Layer 8 of a small transformer language model trained on English Wikipedia (14 layers, counted from 0, width 128).
A neuron's activation on a vector x is SiLU(gate . x) times (in . x), where the dot is the dot product.

Input weights of the MLP neurons that the questions are about. A number n stands for (n - 500) times 0.00088.
n65 gate: 646 533 488 302 392 497 457 576 509 602 338 627 378 409 478 535 444 551 534 604 390 491 484 638 594 555 494 545 582 336 308 627 472 723 737 543 375 684 391 663 543 449 537 379 568 443 429 549 464 754 553 411 585 539 252 622 553 575 602 524 431 574 462 510 469 494 549 585 647 427 229 425 462 372 584 475 374 381 528 472 418 404 412 579 688 387 476 601 556 488 457 407 494 525 503 650 399 493 487 468 674 314 350 272 456 606 580 525 544 574 580 466 540 549 490 446 550 532 330 616 497 603 245 460 484 548 289 515
n67 gate: 294 376 725 544 609 550 571 543 624 581 389 359 427 607 359 467 358 690 759 784 683 517 459 408 573 567 436 547 455 434 399 410 543 272 587 697 547 635 454 604 729 496 440 533 704 424 395 401 538 349 389 576 550 548 515 462 618 404 504 573 749 391 532 655 496 572 615 373 464 511 496 714 311 588 514 573 291 443 685 446 310 620 281 576 444 349 263 224 581 664 469 342 533 507 482 580 388 371 403 547 455 350 333 428 582 628 511 449 486 489 375 521 447 542 589 478 186 559 528 576 478 522 417 388 378 616 543 542
n79 gate: 595 524 483 525 585 538 467 535 306 565 464 549 243 554 603 553 790 539 572 586 500 403 464 668 497 449 169 419 345 480 585 662 570 549 443 353 528 535 528 584 412 447 520 507 548 679 381 438 690 441 625 631 436 529 493 537 507 590 596 466 645 510 346 388 542 286 537 594 710 449 458 691 843 489 694 490 535 347 469 277 530 503 500 736 353 428 418 551 462 466 581 517 380 382 741 337 452 519 591 316 452 667 381 397 681 450 379 338 538 454 391 222 600 534 356 532 469 457 493 473 338 493 635 551 626 316 538 428
n125 gate: 489 507 518 348 482 467 539 519 471 321 412 466 691 558 456 629 227 542 380 665 530 382 519 344 417 616 541 474 230 406 616 260 593 251 728 390 652 652 378 321 467 504 504 662 452 478 478 489 607 475 433 674 379 546 381 559 405 611 572 439 481 485 538 515 433 549 355 651 451 496 436 652 912 599 478 580 511 589 663 317 421 584 332 356 467 492 532 360 650 518 395 515 474 649 360 394 431 445 474 811 253 485 347 603 519 348 371 587 422 680 326 757 489 482 439 656 544 298 533 344 734 428 486 355 418 576 657 697
n131 gate: 486 333 669 447 493 514 399 396 546 534 425 493 783 617 712 430 466 532 392 461 569 672 578 631 517 461 427 633 397 349 584 622 431 479 402 554 363 538 548 393 594 542 581 423 497 250 429 490 642 532 658 468 504 699 415 174 536 671 247 430 411 388 472 354 527 406 604 504 426 446 591 531 412 440 672 689 486 459 486 618 490 561 472 450 612 422 542 514 456 780 517 639 412 586 517 697 436 350 590 268 500 482 651 342 362 486 672 563 548 741 483 680 285 194 603 581 473 595 527 500 339 355 487 594 497 437 417 530
n184 gate: 331 338 584 451 467 381 465 320 640 570 596 402 431 665 537 382 496 538 650 535 421 386 754 309 486 755 802 534 518 518 554 402 429 640 500 581 477 385 470 474 598 436 420 481 493 613 343 320 336 419 411 303 250 550 768 555 672 652 629 695 437 467 402 425 600 459 504 461 492 516 421 444 561 351 463 376 297 612 704 541 514 585 358 338 577 726 585 694 471 515 496 588 561 470 452 299 489 254 500 519 515 321 613 343 645 576 447 458 728 347 373 276 397 544 727 416 437 397 537 203 481 649 633 402 646 655 698 559
n241 gate: 450 493 535 543 213 511 471 355 381 299 293 536 478 489 584 400 510 619 555 584 567 534 445 590 507 460 366 461 613 572 507 450 631 310 324 583 550 563 462 345 634 781 503 793 576 578 510 375 625 523 658 468 454 616 717 456 444 525 295 643 556 267 454 589 363 592 538 493 475 578 496 401 622 500 314 555 447 641 539 694 561 604 621 404 400 696 707 441 448 469 449 545 382 260 514 435 438 440 621 299 290 439 342 385 641 604 572 489 408 323 527 451 622 615 394 446 392 406 479 507 486 259 725 362 411 414 496 763
n251 gate: 602 703 405 532 531 628 541 461 376 355 604 618 544 308 419 508 327 671 656 296 543 742 404 492 519 685 547 315 538 394 352 202 660 508 219 366 742 685 292 500 591 590 489 417 466 629 363 355 627 445 655 263 567 224 520 549 463 600 405 782 442 339 488 347 330 327 473 666 548 766 524 663 496 671 461 496 371 337 423 410 522 615 500 617 489 480 316 520 462 378 421 412 579 352 400 500 584 595 296 563 375 456 436 686 434 615 702 606 617 428 591 665 465 672 560 480 688 675 680 583 532 599 763 496 555 445 648 527
n305 gate: 301 503 395 409 459 658 518 386 576 531 475 647 546 664 674 553 527 528 311 400 784 526 678 387 550 575 479 430 390 477 560 566 486 402 539 612 609 596 514 483 627 702 412 356 436 615 537 809 444 536 596 696 769 514 539 558 545 339 567 520 414 561 340 430 428 493 534 633 408 663 335 338 521 588 462 487 469 531 596 635 224 422 483 587 659 546 595 489 626 294 584 374 525 303 387 303 456 544 698 454 551 592 591 424 555 292 423 437 379 418 695 364 377 571 682 634 500 376 425 695 580 631 570 564 503 640 600 385
n311 gate: 549 636 456 673 398 592 701 559 386 431 386 226 515 435 471 459 518 470 616 431 455 783 416 599 325 477 408 298 496 568 658 425 604 582 251 736 364 673 665 430 400 243 533 485 326 351 298 434 596 503 386 657 432 557 622 399 361 573 440 393 647 533 474 593 463 630 431 631 470 356 489 563 444 530 507 316 444 385 438 489 589 496 396 275 670 382 580 500 664 590 349 715 609 566 317 410 554 535 556 553 435 398 385 560 496 508 451 474 448 538 504 522 646 289 496 436 354 125 584 554 605 598 682 233 359 778 437 475
n65 in: 412 393 592 500 350 564 311 490 360 548 681 543 377 313 548 464 686 553 627 567 438 624 329 553 748 608 435 664 346 579 437 392 438 395 583 510 540 603 388 571 560 359 500 586 449 363 471 605 413 515 675 576 317 513 437 497 625 552 477 560 535 535 304 336 323 441 589 571 401 817 316 510 645 619 403 348 458 536 410 259 606 414 647 315 650 423 552 656 462 510 585 615 299 591 410 434 563 576 513 460 320 473 392 466 484 483 368 625 481 643 528 516 580 468 383 523 500 457 519 595 447 477 315 351 578 569 539 522
n67 in: 415 588 331 519 518 678 481 184 553 353 345 444 448 594 641 474 540 579 561 406 372 518 504 549 606 405 357 415 436 433 635 470 526 511 272 644 370 551 395 357 454 570 367 622 540 563 722 543 342 579 431 533 524 677 613 246 655 409 321 482 642 507 485 319 700 341 564 366 590 531 686 456 467 552 536 518 412 354 416 383 712 276 342 511 511 523 697 553 734 561 653 518 560 229 594 388 489 628 323 478 339 429 575 524 431 493 396 452 566 380 272 558 145 464 402 489 551 706 637 365 671 612 366 529 702 485 599 540
n79 in: 442 616 440 434 443 396 492 525 507 663 728 526 255 552 604 228 507 485 358 687 471 517 421 463 409 549 464 595 689 693 563 737 246 522 629 582 224 496 425 551 633 372 546 606 518 569 564 511 639 473 608 294 692 287 630 367 657 450 533 458 396 575 336 562 554 303 440 477 533 466 504 648 416 626 720 581 522 399 619 533 277 457 431 507 418 716 610 519 486 486 584 593 375 413 418 695 620 465 828 430 507 652 715 438 547 470 541 310 645 496 556 639 350 350 526 430 514 537 389 683 544 548 521 687 380 765 456 482
n125 in: 366 573 455 361 615 568 626 640 478 671 352 408 558 430 762 527 691 465 237 434 527 656 367 500 434 308 553 400 727 636 257 592 220 416 716 470 615 541 485 549 511 591 474 565 463 260 507 801 424 351 266 607 639 410 562 345 528 316 573 463 391 351 626 420 658 725 356 327 619 373 538 436 297 322 560 482 432 304 440 557 460 578 257 478 563 415 393 358 481 371 621 682 481 323 638 362 496 564 420 427 725 535 448 460 345 685 435 672 553 547 412 679 384 548 340 542 407 601 329 434 466 542 423 463 500 523 686 422
n131 in: 263 390 336 612 758 348 485 539 377 392 478 385 373 445 535 529 687 529 490 463 393 544 463 270 287 622 532 630 555 738 379 435 589 413 667 437 587 567 584 745 417 446 242 529 573 561 434 444 582 350 397 500 512 441 580 496 517 493 739 380 270 535 507 701 617 378 698 430 424 451 680 624 413 573 443 469 561 525 761 254 565 525 525 472 549 537 369 493 556 427 490 444 420 386 486 536 663 598 536 565 604 649 545 629 660 467 533 288 550 307 562 504 605 409 97 529 602 307 496 486 496 438 373 472 618 598 400 542
n184 in: 342 764 600 871 625 648 614 559 444 403 312 467 739 192 468 481 601 537 678 564 668 633 334 425 387 432 639 622 514 528 454 640 507 688 355 332 396 677 431 361 663 485 432 422 564 449 582 461 455 603 471 574 611 515 526 638 387 308 559 525 514 496 489 456 547 180 525 511 567 577 552 562 219 433 431 518 713 387 478 537 584 410 255 285 429 590 576 519 539 518 422 507 607 398 345 474 671 341 603 530 496 411 528 413 427 652 433 548 515 391 493 601 594 669 523 515 648 690 471 730 463 552 475 479 752 511 763 482
n241 in: 500 616 380 507 630 731 338 461 435 446 607 543 497 324 644 562 542 441 424 686 426 383 740 533 491 530 594 536 750 547 497 627 571 369 398 598 510 513 347 455 697 409 598 575 408 653 374 424 401 585 381 366 486 440 550 663 573 577 260 519 555 637 341 503 526 650 462 503 510 541 431 326 490 662 567 472 536 484 372 448 478 554 425 475 595 500 546 473 411 689 453 710 297 406 407 484 629 394 458 503 528 487 409 528 703 579 451 373 342 222 462 615 289 478 550 441 376 546 538 519 464 497 690 383 665 382 607 538
n251 in: 369 422 470 484 714 603 404 392 559 662 389 430 304 705 458 597 599 582 530 524 419 467 591 708 633 468 466 539 578 207 548 496 715 364 473 556 640 568 492 420 585 554 429 554 977 446 552 281 544 410 431 345 268 370 575 605 396 492 761 522 595 432 361 562 527 697 212 648 473 581 228 405 605 418 401 646 631 802 424 458 456 553 627 433 477 598 616 404 492 324 389 233 267 642 402 531 478 594 562 574 388 633 298 463 668 336 422 612 573 528 511 560 352 360 342 496 466 429 319 537 434 383 578 556 588 414 369 583
n305 in: 395 351 500 504 504 479 740 381 431 426 355 427 632 655 287 518 482 551 546 615 338 531 444 592 590 530 486 504 396 580 416 540 388 493 485 535 650 404 475 540 336 652 588 489 578 377 605 366 583 507 529 504 652 467 552 391 277 468 570 611 400 362 181 485 396 391 454 515 665 424 314 532 507 625 375 475 290 439 371 720 341 504 637 709 475 563 507 444 507 339 594 390 642 525 592 259 675 435 370 694 609 570 525 397 489 379 412 478 597 788 311 468 230 422 185 412 674 379 461 629 751 566 392 595 547 544 669 398
n311 in: 535 522 508 512 605 508 404 523 393 459 717 504 531 374 451 730 310 355 523 551 604 845 555 441 641 492 397 484 500 522 604 512 600 523 609 538 613 458 561 519 493 291 665 407 635 207 388 492 467 630 473 558 479 500 563 335 504 466 379 292 348 568 550 442 542 627 422 348 699 375 609 389 679 739 454 193 508 397 485 519 330 764 269 570 485 433 457 588 330 672 704 602 438 401 208 445 530 325 670 414 459 246 676 599 519 559 742 655 561 410 698 489 462 545 559 562 485 461 311 649 826 449 500 526 285 539 681 361

Each question shows a token from some text and the vector x that enters the MLP there. A number n stands for (n - 500) times 0.0088.

" Mu": 645 424 359 499 517 431 406 424 514 496 437 503 298 565 593 675 600 386 462 681 587 557 565 876 422 614 546 772 532 609 572 662 519 602 690 462 528 643 534 619 439 471 433 533 536 511 618 545 336 507 495 601 535 482 320 379 410 716 620 373 360 515 493 523 549 346 527 497 443 439 542 522 702 201 480 484 650 448 377 435 635 432 480 437 587 469 362 548 383 467 401 492 458 560 340 328 695 517 455 607 544 461 560 561 494 548 591 659 530 549 702 671 354 542 469 380 432 568 309 524 484 461 590 295 467 386 343 610
Which two neurons fire most, strongest first? n65, n131

" ": 394 579 470 505 321 489 321 551 402 379 654 635 552 451 655 567 414 436 652 397 432 727 411 606 555 634 526 646 606 421 574 640 543 595 614 548 405 531 411 589 586 369 547 568 664 563 368 577 389 323 492 535 589 402 547 504 433 724 720 484 516 547 576 483 473 433 368 296 554 655 417 379 608 510 490 476 604 617 508 523 508 460 694 549 215 562 433 509 361 530 402 306 467 732 481 496 550 585 415 521 574 349 603 646 566 395 341 710 356 443 546 444 563 669 539 344 606 574 536 535 415 414 268 568 463 412 440 532
Which neuron lights up most? n65

" |": 333 507 392 468 446 525 651 554 752 583 649 323 386 631 629 559 490 585 574 597 391 719 548 559 603 484 398 552 497 533 582 680 650 550 466 748 464 638 533 474 416 476 373 540 501 466 533 435 566 470 530 688 569 718 730 375 558 475 513 492 471 483 629 545 668 435 473 327 386 411 626 579 463 446 570 782 532 688 654 379 486 436 594 496 301 654 449 303 462 514 594 536 668 427 380 399 393 634 475 464 658 393 630 453 475 526 525 491 487 714 461 530 463 686 576 461 401 612 638 514 600 547 548 642 467 519 372 513
Which neuron lights up most? n67

" Chin": 690 450 369 390 547 474 361 398 535 456 694 347 371 583 529 575 546 676 519 698 498 726 482 531 417 430 509 577 573 488 733 686 458 685 521 554 586 458 321 585 439 321 372 376 644 627 473 466 427 453 507 509 370 463 426 203 337 622 344 534 465 686 525 605 508 351 358 499 604 408 642 496 625 373 387 605 611 369 564 411 598 501 490 582 679 390 493 523 602 639 491 360 463 466 406 522 482 631 608 533 620 377 391 365 456 387 556 498 503 505 498 582 506 497 629 558 589 639 436 454 308 756 424 558 405 310 499 482
The three highest activations, in order: n79, n305, n125

"-": 443 558 261 484 530 467 492 506 478 516 442 509 533 466 524 405 455 466 426 431 132 511 470 538 598 658 396 605 465 553 427 462 546 624 576 480 543 537 558 390 529 408 476 416 639 477 566 553 633 421 470 724 663 488 516 392 482 595 454 339 514 398 673 403 374 447 392 505 461 599 441 285 597 479 422 442 739 574 417 468 550 672 705 467 544 599 634 571 490 589 539 531 412 617 646 540 495 682 315 416 664 459 342 389 340 460 397 558 313 721 329 472 566 496 629 462 731 530 504 560 601 517 512 473 424 328 443 514
The most active neuron and its activation: n65, at about 0.59

" Charter": 507 381 574 403 310 519 527 465 674 346 581 495 412 570 505 633 550 451 554 688 314 555 425 684 523 550 344 648 569 649 569 436 498 653 584 584 404 503 352 695 430 588 387 711 485 607 474 607 497 598 370 542 427 541 345 440 570 304 377 638 255 600 690 594 548 378 418 466 550 345 462 600 421 608 448 636 582 579 558 540 568 547 428 616 682 573 325 396 585 497 560 501 417 674 466 583 389 549 490 602 683 383 648 619 593 588 617 695 413 520 478 568 462 628 475 425 357 610 488 575 522 357 433 568 379 599 717 315
Which neuron lights up most? n251

" Adelaide": 574 494 434 373 433 528 454 429 597 400 529 568 562 567 559 468 389 568 358 509 460 709 272 610 342 600 218 640 489 501 516 653 773 601 562 610 362 440 537 560 430 634 360 670 769 409 395 594 431 532 457 734 449 478 586 340 500 561 398 589 645 586 618 584 467 570 465 419 462 358 542 664 328 529 521 545 535 562 626 427 696 474 458 538 622 504 280 577 352 608 590 479 474 567 435 403 572 594 391 459 755 476 550 320 243 506 605 509 471 598 507 653 513 371 450 576 552 613 534 528 473 523 460 598 408 413 535 242
Which neuron lights up most? n131

"ong": 464 511 377 501 560 521 600 486 581 456 460 402 341 535 633 601 518 437 496 573 628 373 579 640 406 574 310 632 560 412 774 821 514 388 261 474 481 452 357 481 480 608 359 620 713 593 468 623 458 605 402 542 577 441 372 286 395 537 278 345 508 654 670 542 492 428 488 546 531 409 581 516 425 375 324 512 565 363 424 474 665 355 281 669 537 457 375 564 471 603 538 359 537 629 356 478 545 570 600 462 595 400 771 394 397 356 665 422 603 626 553 585 448 544 556 355 553 442 513 504 406 627 540 593 444 514 508 561
Which neuron lights up most? n79

"30": 520 497 340 406 516 386 530 436 332 462 632 639 502 379 581 375 419 432 624 512 391 451 568 630 450 784 538 543 511 536 651 409 519 666 372 461 351 574 363 412 563 221 594 594 554 641 590 485 440 392 566 612 682 580 403 456 468 632 513 479 477 604 680 368 491 427 271 612 388 649 457 400 448 352 441 404 381 563 658 587 485 429 587 624 519 495 567 446 406 487 481 667 451 563 412 389 706 633 492 417 719 580 708 505 664 530 582 422 529 425 509 351 590 499 602 270 702 356 467 675 620 573 448 473 554 420 570 422
The most active neuron and its activation: n125, at about 0.69

"M": 601 478 429 409 504 271 405 555 375 410 248 381 458 470 701 484 602 471 458 658 401 573 581 687 492 768 373 674 478 525 526 607 800 686 483 621 415 679 644 500 486 343 292 708 576 500 513 413 402 552 419 479 490 650 495 529 450 564 512 342 467 450 493 373 523 476 299 575 592 537 446 391 639 474 449 539 446 682 446 360 600 689 504 405 468 507 581 526 537 286 230 479 308 545 336 400 436 571 605 625 543 505 550 432 511 353 492 345 453 435 583 578 557 408 322 414 522 478 480 489 507 562 514 511 413 612 363 550
Which two neurons fire most, strongest first? n65, n241

" F": 534 622 499 554 385 498 392 769 335 403 440 531 427 501 904 633 557 472 534 545 402 417 661 575 536 519 521 589 588 512 400 414 733 402 475 613 421 347 306 581 448 423 262 576 424 457 535 516 297 568 318 527 245 525 303 253 610 427 413 441 396 636 531 522 494 440 413 467 666 484 526 470 549 334 528 545 534 410 419 490 522 556 555 418 521 400 635 499 403 506 573 386 481 736 398 541 606 570 640 530 586 415 604 454 526 511 823 469 534 496 523 610 585 535 636 441 481 542 541 546 468 830 417 496 411 525 434 528
Which neuron lights up most? n65

" -": 450 658 373 410 357 486 556 619 610 472 435 493 531 357 696 407 595 510 572 360 247 503 512 497 616 605 348 576 389 604 623 708 604 548 741 396 498 431 553 368 482 481 376 433 532 531 545 673 464 345 465 513 615 466 446 389 513 542 597 441 370 403 731 469 277 414 463 425 472 536 474 412 574 448 489 418 625 637 454 488 646 457 707 569 347 684 717 487 428 587 386 528 393 615 440 430 637 575 383 578 586 482 554 445 302 275 335 482 440 631 529 300 615 512 522 412 667 536 507 554 616 556 470 691 430 502 380 549
The three highest activations, in order: n241, n311, n305

"–": 441 581 650 532 539 667 435 444 644 423 723 373 591 429 673 504 372 475 770 426 403 692 667 552 443 582 443 584 537 532 644 681 535 590 301 541 578 405 639 567 486 513 573 644 460 709 627 531 487 322 436 652 648 566 605 454 515 410 682 286 435 503 532 431 713 407 467 383 465 461 555 532 558 193 368 601 573 598 404 488 467 424 580 448 481 601 426 551 575 399 448 413 600 507 518 570 630 656 498 615 566 447 527 485 474 378 443 496 604 413 547 544 535 414 676 81 472 552 506 487 557 374 518 516 359 666 420 499
Which neuron lights up most? n184

" World": 539 375 405 477 559 573 490 366 499 338 580 391 563 591 519 564 456 615 488 561 455 520 372 482 427 618 365 603 682 586 557 480 508 533 619 613 328 494 381 672 607 637 329 692 636 401 560 511 484 489 329 725 608 513 527 598 501 690 515 354 329 431 524 645 618 266 539 517 535 389 555 424 543 427 373 734 352 475 504 604 770 589 535 542 648 582 518 335 424 558 461 546 451 528 263 455 465 700 539 588 566 594 458 567 338 422 527 693 463 672 435 529 563 452 620 374 482 579 295 522 617 402 401 635 293 576 499 429
Which two neurons fire most, strongest first? n125, n131

" Norman": 583 521 503 461 209 525 396 473 628 311 456 558 477 537 664 506 506 641 452 527 399 755 339 463 315 606 316 598 447 463 506 759 586 534 547 571 555 416 541 593 591 403 478 509 679 607 291 791 477 516 300 589 463 399 535 243 633 361 418 638 516 687 533 613 549 624 445 528 618 338 543 619 495 436 514 425 477 472 450 510 439 598 505 594 580 553 341 481 386 535 685 471 509 681 677 540 458 470 479 458 625 384 697 455 470 585 596 632 531 576 448 647 604 450 635 339 553 546 406 500 628 602 463 618 317 329 578 418
The most active neuron and its activation: n251, at about 0.55

" Method": 435 391 659 306 536 370 586 590 562 376 559 576 345 529 633 695 419 357 532 522 439 456 129 639 487 401 414 614 596 654 596 628 485 523 682 696 528 546 437 480 270 552 386 756 511 739 540 495 474 504 388 574 464 501 450 610 417 338 347 328 364 496 597 579 502 461 629 497 497 464 589 519 508 420 408 567 470 610 527 457 577 537 671 401 572 622 519 652 389 497 536 428 479 434 411 537 382 607 482 446 493 440 721 567 340 396 535 704 417 455 432 500 655 601 467 398 533 397 614 538 646 551 581 535 398 496 682 276
Which two neurons fire most, strongest first? n251, n184

" Si": 567 526 489 433 565 537 382 626 499 237 485 476 398 535 666 708 433 753 552 671 614 590 519 626 345 581 525 672 486 454 486 742 471 497 382 417 378 495 561 575 413 409 423 512 562 494 432 566 421 574 535 568 392 535 530 279 289 495 382 376 414 573 526 470 574 511 450 373 535 563 432 644 549 469 582 438 386 433 537 326 666 425 387 366 372 431 546 533 361 491 485 413 374 565 400 458 379 395 653 447 578 591 561 269 402 373 730 483 662 585 587 591 382 642 604 501 492 566 510 573 526 768 471 437 428 492 252 540
The three highest activations, in order: n79, n311, n65

" Chemical": 553 435 518 367 474 476 374 484 518 304 606 459 514 573 628 562 485 581 483 712 493 453 211 532 468 415 389 697 598 663 584 541 464 585 562 720 369 435 475 740 584 433 425 477 554 514 403 631 395 586 467 594 421 547 403 457 540 400 275 588 236 479 544 550 510 464 420 446 490 504 525 648 440 575 425 836 368 581 488 495 514 430 426 589 632 519 422 629 431 409 514 666 380 516 456 338 384 569 540 429 549 360 410 456 358 572 674 606 520 650 473 436 746 763 580 299 450 662 605 365 484 670 559 550 438 550 600 350
The three highest activations, in order: n65, n251, n305

"==\n": 392 571 487 556 477 330 614 453 326 655 507 738 513 511 734 487 560 369 721 707 441 637 462 449 441 521 406 462 400 583 448 423 625 573 708 530 405 559 505 410 547 419 378 375 521 496 493 524 573 397 473 725 660 508 717 320 414 613 653 342 548 378 548 493 573 519 436 557 700 425 409 450 484 220 473 483 605 627 370 485 643 596 489 411 432 731 395 526 547 695 652 402 426 491 455 531 512 563 450 479 538 431 554 352 343 349 357 634 412 432 378 558 410 741 580 416 506 627 463 550 653 486 572 483 551 555 553 464
The most active neuron and its activation: n184, at about 0.97

" completion": 408 438 584 510 434 380 543 470 484 538 444 616 488 556 430 340 538 531 675 504 241 462 316 707 388 624 638 601 521 572 528 333 589 744 525 545 345 539 219 459 393 351 498 572 440 643 435 516 373 379 515 624 496 537 595 520 366 560 427 546 443 480 598 627 637 440 452 354 574 692 594 531 343 438 447 487 537 585 720 637 522 583 407 473 588 681 367 419 726 466 687 544 390 369 305 358 547 616 606 568 663 424 484 531 494 533 429 594 499 410 439 494 560 409 544 754 486 558 571 676 573 495 413 470 449 634 657 364
Which neuron lights up most? n184

" |\n\n": 393 407 351 516 628 477 591 578 339 637 507 644 536 597 600 449 467 430 523 668 287 673 355 554 492 595 617 512 324 662 310 490 560 648 620 489 346 485 543 415 581 416 441 389 626 480 624 428 562 389 491 760 606 534 666 394 435 487 568 372 708 326 605 495 496 411 557 505 581 406 453 312 583 396 422 462 609 588 275 435 617 643 467 429 558 669 520 608 630 633 538 456 554 464 459 615 576 611 480 489 636 338 324 300 487 404 364 568 441 448 341 544 445 661 620 454 587 530 506 615 655 522 533 444 481 503 438 447
Which neuron lights up most? n311

"G": 472 627 567 468 465 426 397 639 454 340 471 385 541 420 679 298 514 359 519 467 592 629 468 783 471 620 385 479 432 497 563 752 873 457 476 445 259 435 528 473 429 567 499 546 637 574 496 784 572 516 303 631 423 504 417 205 505 410 397 402 461 607 529 670 622 464 509 499 633 311 623 680 448 510 500 540 528 715 489 448 639 665 472 402 375 410 404 453 436 499 593 366 469 610 516 478 662 657 511 357 510 347 419 505 533 368 743 431 506 717 429 449 566 486 508 367 476 454 532 568 540 499 418 555 392 550 579 429
Which two neurons fire most, strongest first? n311, n131

"ours": 485 617 643 480 305 558 533 464 703 333 633 406 404 522 781 612 409 518 579 579 478 571 380 511 504 556 429 560 581 458 444 758 626 282 270 724 413 336 580 667 384 432 441 560 577 713 592 649 455 591 393 546 563 549 493 377 483 333 412 486 497 662 802 530 611 524 536 372 561 347 522 626 580 461 408 493 547 483 548 522 680 413 494 484 309 535 304 476 519 468 397 561 626 506 550 461 548 719 557 333 591 416 655 468 594 387 611 557 552 499 558 628 404 444 531 570 447 540 608 566 651 602 417 412 515 572 492 358
The three highest activations, in order: n67, n311, n251

" Bronze": 556 539 381 283 297 591 627 375 417 125 463 470 463 585 585 538 377 404 458 559 324 502 489 441 293 621 384 618 469 528 377 620 402 553 583 789 565 534 514 545 589 502 372 588 604 536 637 566 492 340 421 542 510 659 629 596 401 353 602 579 332 506 504 612 466 459 328 470 569 536 401 469 401 456 450 404 407 537 545 304 509 513 402 375 614 456 653 478 360 516 735 685 619 697 534 384 454 549 448 528 654 467 449 462 273 392 451 455 578 701 413 568 629 419 599 684 502 449 460 530 595 477 376 519 431 582 467 238
Which neuron lights up most? n125

" Bi": 464 484 564 384 599 500 537 634 617 278 454 513 492 798 574 637 606 440 532 592 698 560 288 545 322 399 465 769 548 682 580 565 570 652 521 595 285 562 533 522 276 477 372 653 563 506 532 527 538 598 462 685 443 484 465 447 333 555 413 507 301 478 498 622 430 292 450 366 409 456 508 483 394 527 594 560 535 660 659 431 523 558 452 473 437 289 332 549 467 440 322 517 450 579 288 455 352 533 549 555 628 416 437 538 309 402 582 610 572 527 657 425 465 647 578 585 509 634 593 522 485 617 598 465 588 520 403 470
Which neuron lights up most? n131

"12": 599 547 573 452 368 586 470 533 514 494 760 622 600 271 778 559 440 475 714 581 457 620 457 563 539 652 496 643 588 556 634 697 551 435 509 405 377 690 524 581 501 314 480 293 592 589 399 539 421 497 351 712 566 584 476 365 489 601 643 456 373 624 515 452 516 511 286 541 418 446 442 534 492 358 325 499 391 489 636 558 476 451 617 552 370 641 507 342 518 517 468 437 541 467 569 453 724 612 396 525 668 422 616 545 386 461 540 424 626 460 531 440 565 581 573 255 613 479 466 712 599 394 424 568 275 508 513 575
The most active neuron and its activation: n311, at about 0.4

"23": 656 528 346 443 555 428 433 610 393 422 503 569 455 446 657 425 569 334 511 488 150 424 579 813 414 470 470 399 569 667 405 681 565 494 458 475 390 654 477 363 483 375 559 393 474 304 500 683 510 377 446 687 679 646 558 379 339 569 560 364 599 453 547 455 627 362 334 595 491 437 511 561 471 417 324 432 464 542 522 495 677 444 395 530 588 389 403 347 424 436 505 622 428 571 474 467 506 604 515 575 595 340 428 520 356 370 253 479 462 590 546 590 542 483 614 619 551 392 472 639 430 456 543 687 405 602 506 367
Which neuron lights up most? n311

")": 328 614 404 601 596 566 569 440 678 428 581 488 458 493 688 483 492 573 569 693 456 533 491 650 456 447 522 523 449 479 462 786 385 645 400 557 268 402 461 391 582 602 501 349 420 709 512 520 452 382 339 542 537 440 748 347 426 469 433 329 544 602 748 466 565 443 257 534 328 308 679 455 445 334 545 642 453 576 368 492 634 432 550 469 445 395 533 474 355 504 761 335 552 478 381 352 653 568 475 420 509 503 552 442 591 432 323 461 403 512 290 559 517 462 394 511 527 589 541 495 630 502 502 625 378 597 513 352
The most active neuron and its activation: n65, at about 0.51

"ay": 674 474 504 535 588 459 374 402 515 396 615 424 496 367 541 594 423 389 502 669 347 490 663 468 580 570 299 600 531 616 580 829 597 653 398 363 432 403 375 661 610 386 411 524 454 638 335 582 375 467 645 517 309 444 276 355 467 562 462 469 398 404 746 359 480 523 474 220 541 351 654 570 414 408 438 563 488 533 527 469 773 512 522 491 417 586 466 380 489 550 401 565 343 441 596 480 500 638 448 619 705 347 466 591 428 357 421 538 525 569 538 500 583 365 594 392 395 569 413 536 484 708 506 456 475 481 551 446
The most active neuron and its activation: n251, at about 0.49

" Scotland": 560 458 525 400 429 557 485 505 496 495 531 469 550 453 704 449 377 622 539 467 529 508 403 519 357 608 287 608 404 620 436 612 667 525 445 532 473 398 509 700 574 770 464 575 671 510 549 731 457 543 551 668 647 547 550 336 465 371 528 487 573 533 541 753 690 521 401 376 499 328 429 550 410 433 571 602 326 571 428 402 613 192 556 532 390 296 342 435 459 489 656 538 550 515 560 570 550 663 440 631 510 504 428 381 383 594 465 508 439 646 338 576 589 347 484 480 482 533 371 528 578 605 609 656 336 541 488 195
Which neuron lights up most? n67

"10": 572 441 476 527 426 444 570 443 515 429 568 458 572 285 687 415 426 598 736 580 490 482 584 565 485 572 393 647 405 445 760 513 406 487 278 445 468 535 634 565 560 506 496 621 684 616 479 571 477 371 481 734 650 543 530 236 582 438 533 390 632 618 547 528 613 413 250 453 494 466 568 586 531 531 348 592 413 552 552 545 538 356 504 687 267 436 521 374 541 364 525 560 742 528 561 497 562 740 548 686 559 477 606 444 393 285 641 359 491 425 376 546 594 503 553 263 550 458 488 610 541 614 543 605 412 637 478 497
Which two neurons fire most, strongest first? n67, n79

" T": 510 743 378 391 454 561 352 593 397 291 507 369 443 541 825 458 528 521 469 583 563 568 475 599 472 480 534 558 526 391 587 485 794 458 327 589 581 442 546 654 428 494 155 593 498 628 439 482 492 375 302 603 374 563 502 365 518 620 456 408 476 613 452 541 603 418 518 458 713 343 559 509 592 359 493 551 540 496 371 545 620 660 529 447 438 506 437 377 292 482 535 498 526 632 215 312 381 578 511 419 581 448 554 559 618 501 529 476 638 573 466 627 464 513 620 501 593 398 448 637 584 706 273 585 432 495 349 577
Which neuron lights up most? n311

"iny": 647 406 249 533 599 473 405 482 582 416 736 429 423 559 695 694 529 584 556 659 581 606 416 401 409 488 519 572 423 569 612 793 580 536 416 448 517 480 504 591 461 401 513 399 532 634 573 631 459 614 357 564 347 475 432 296 409 572 379 377 253 461 545 534 566 562 498 354 413 329 500 529 625 479 474 741 422 303 391 619 593 456 362 487 587 621 314 499 499 495 555 385 403 515 408 353 484 752 469 555 634 324 720 400 568 505 632 418 534 495 371 529 610 566 513 505 625 433 532 534 577 608 422 506 370 320 657 453
Which two neurons fire most, strongest first? n251, n131

" and": 256 491 411 428 674 499 628 564 754 470 611 468 446 466 691 400 579 601 530 646 312 478 425 599 492 540 410 579 436 601 352 469 589 557 520 307 418 491 538 405 532 419 420 415 449 394 666 714 385 365 510 688 576 458 699 279 422 666 407 423 625 430 477 515 582 378 449 540 377 427 489 607 599 414 441 508 635 615 538 298 649 538 414 530 500 694 622 619 440 518 594 424 419 453 362 547 489 711 419 662 531 558 452 511 482 337 267 590 397 461 486 452 594 527 493 595 340 530 593 506 442 515 544 510 265 413 481 389
Which neuron lights up most? n125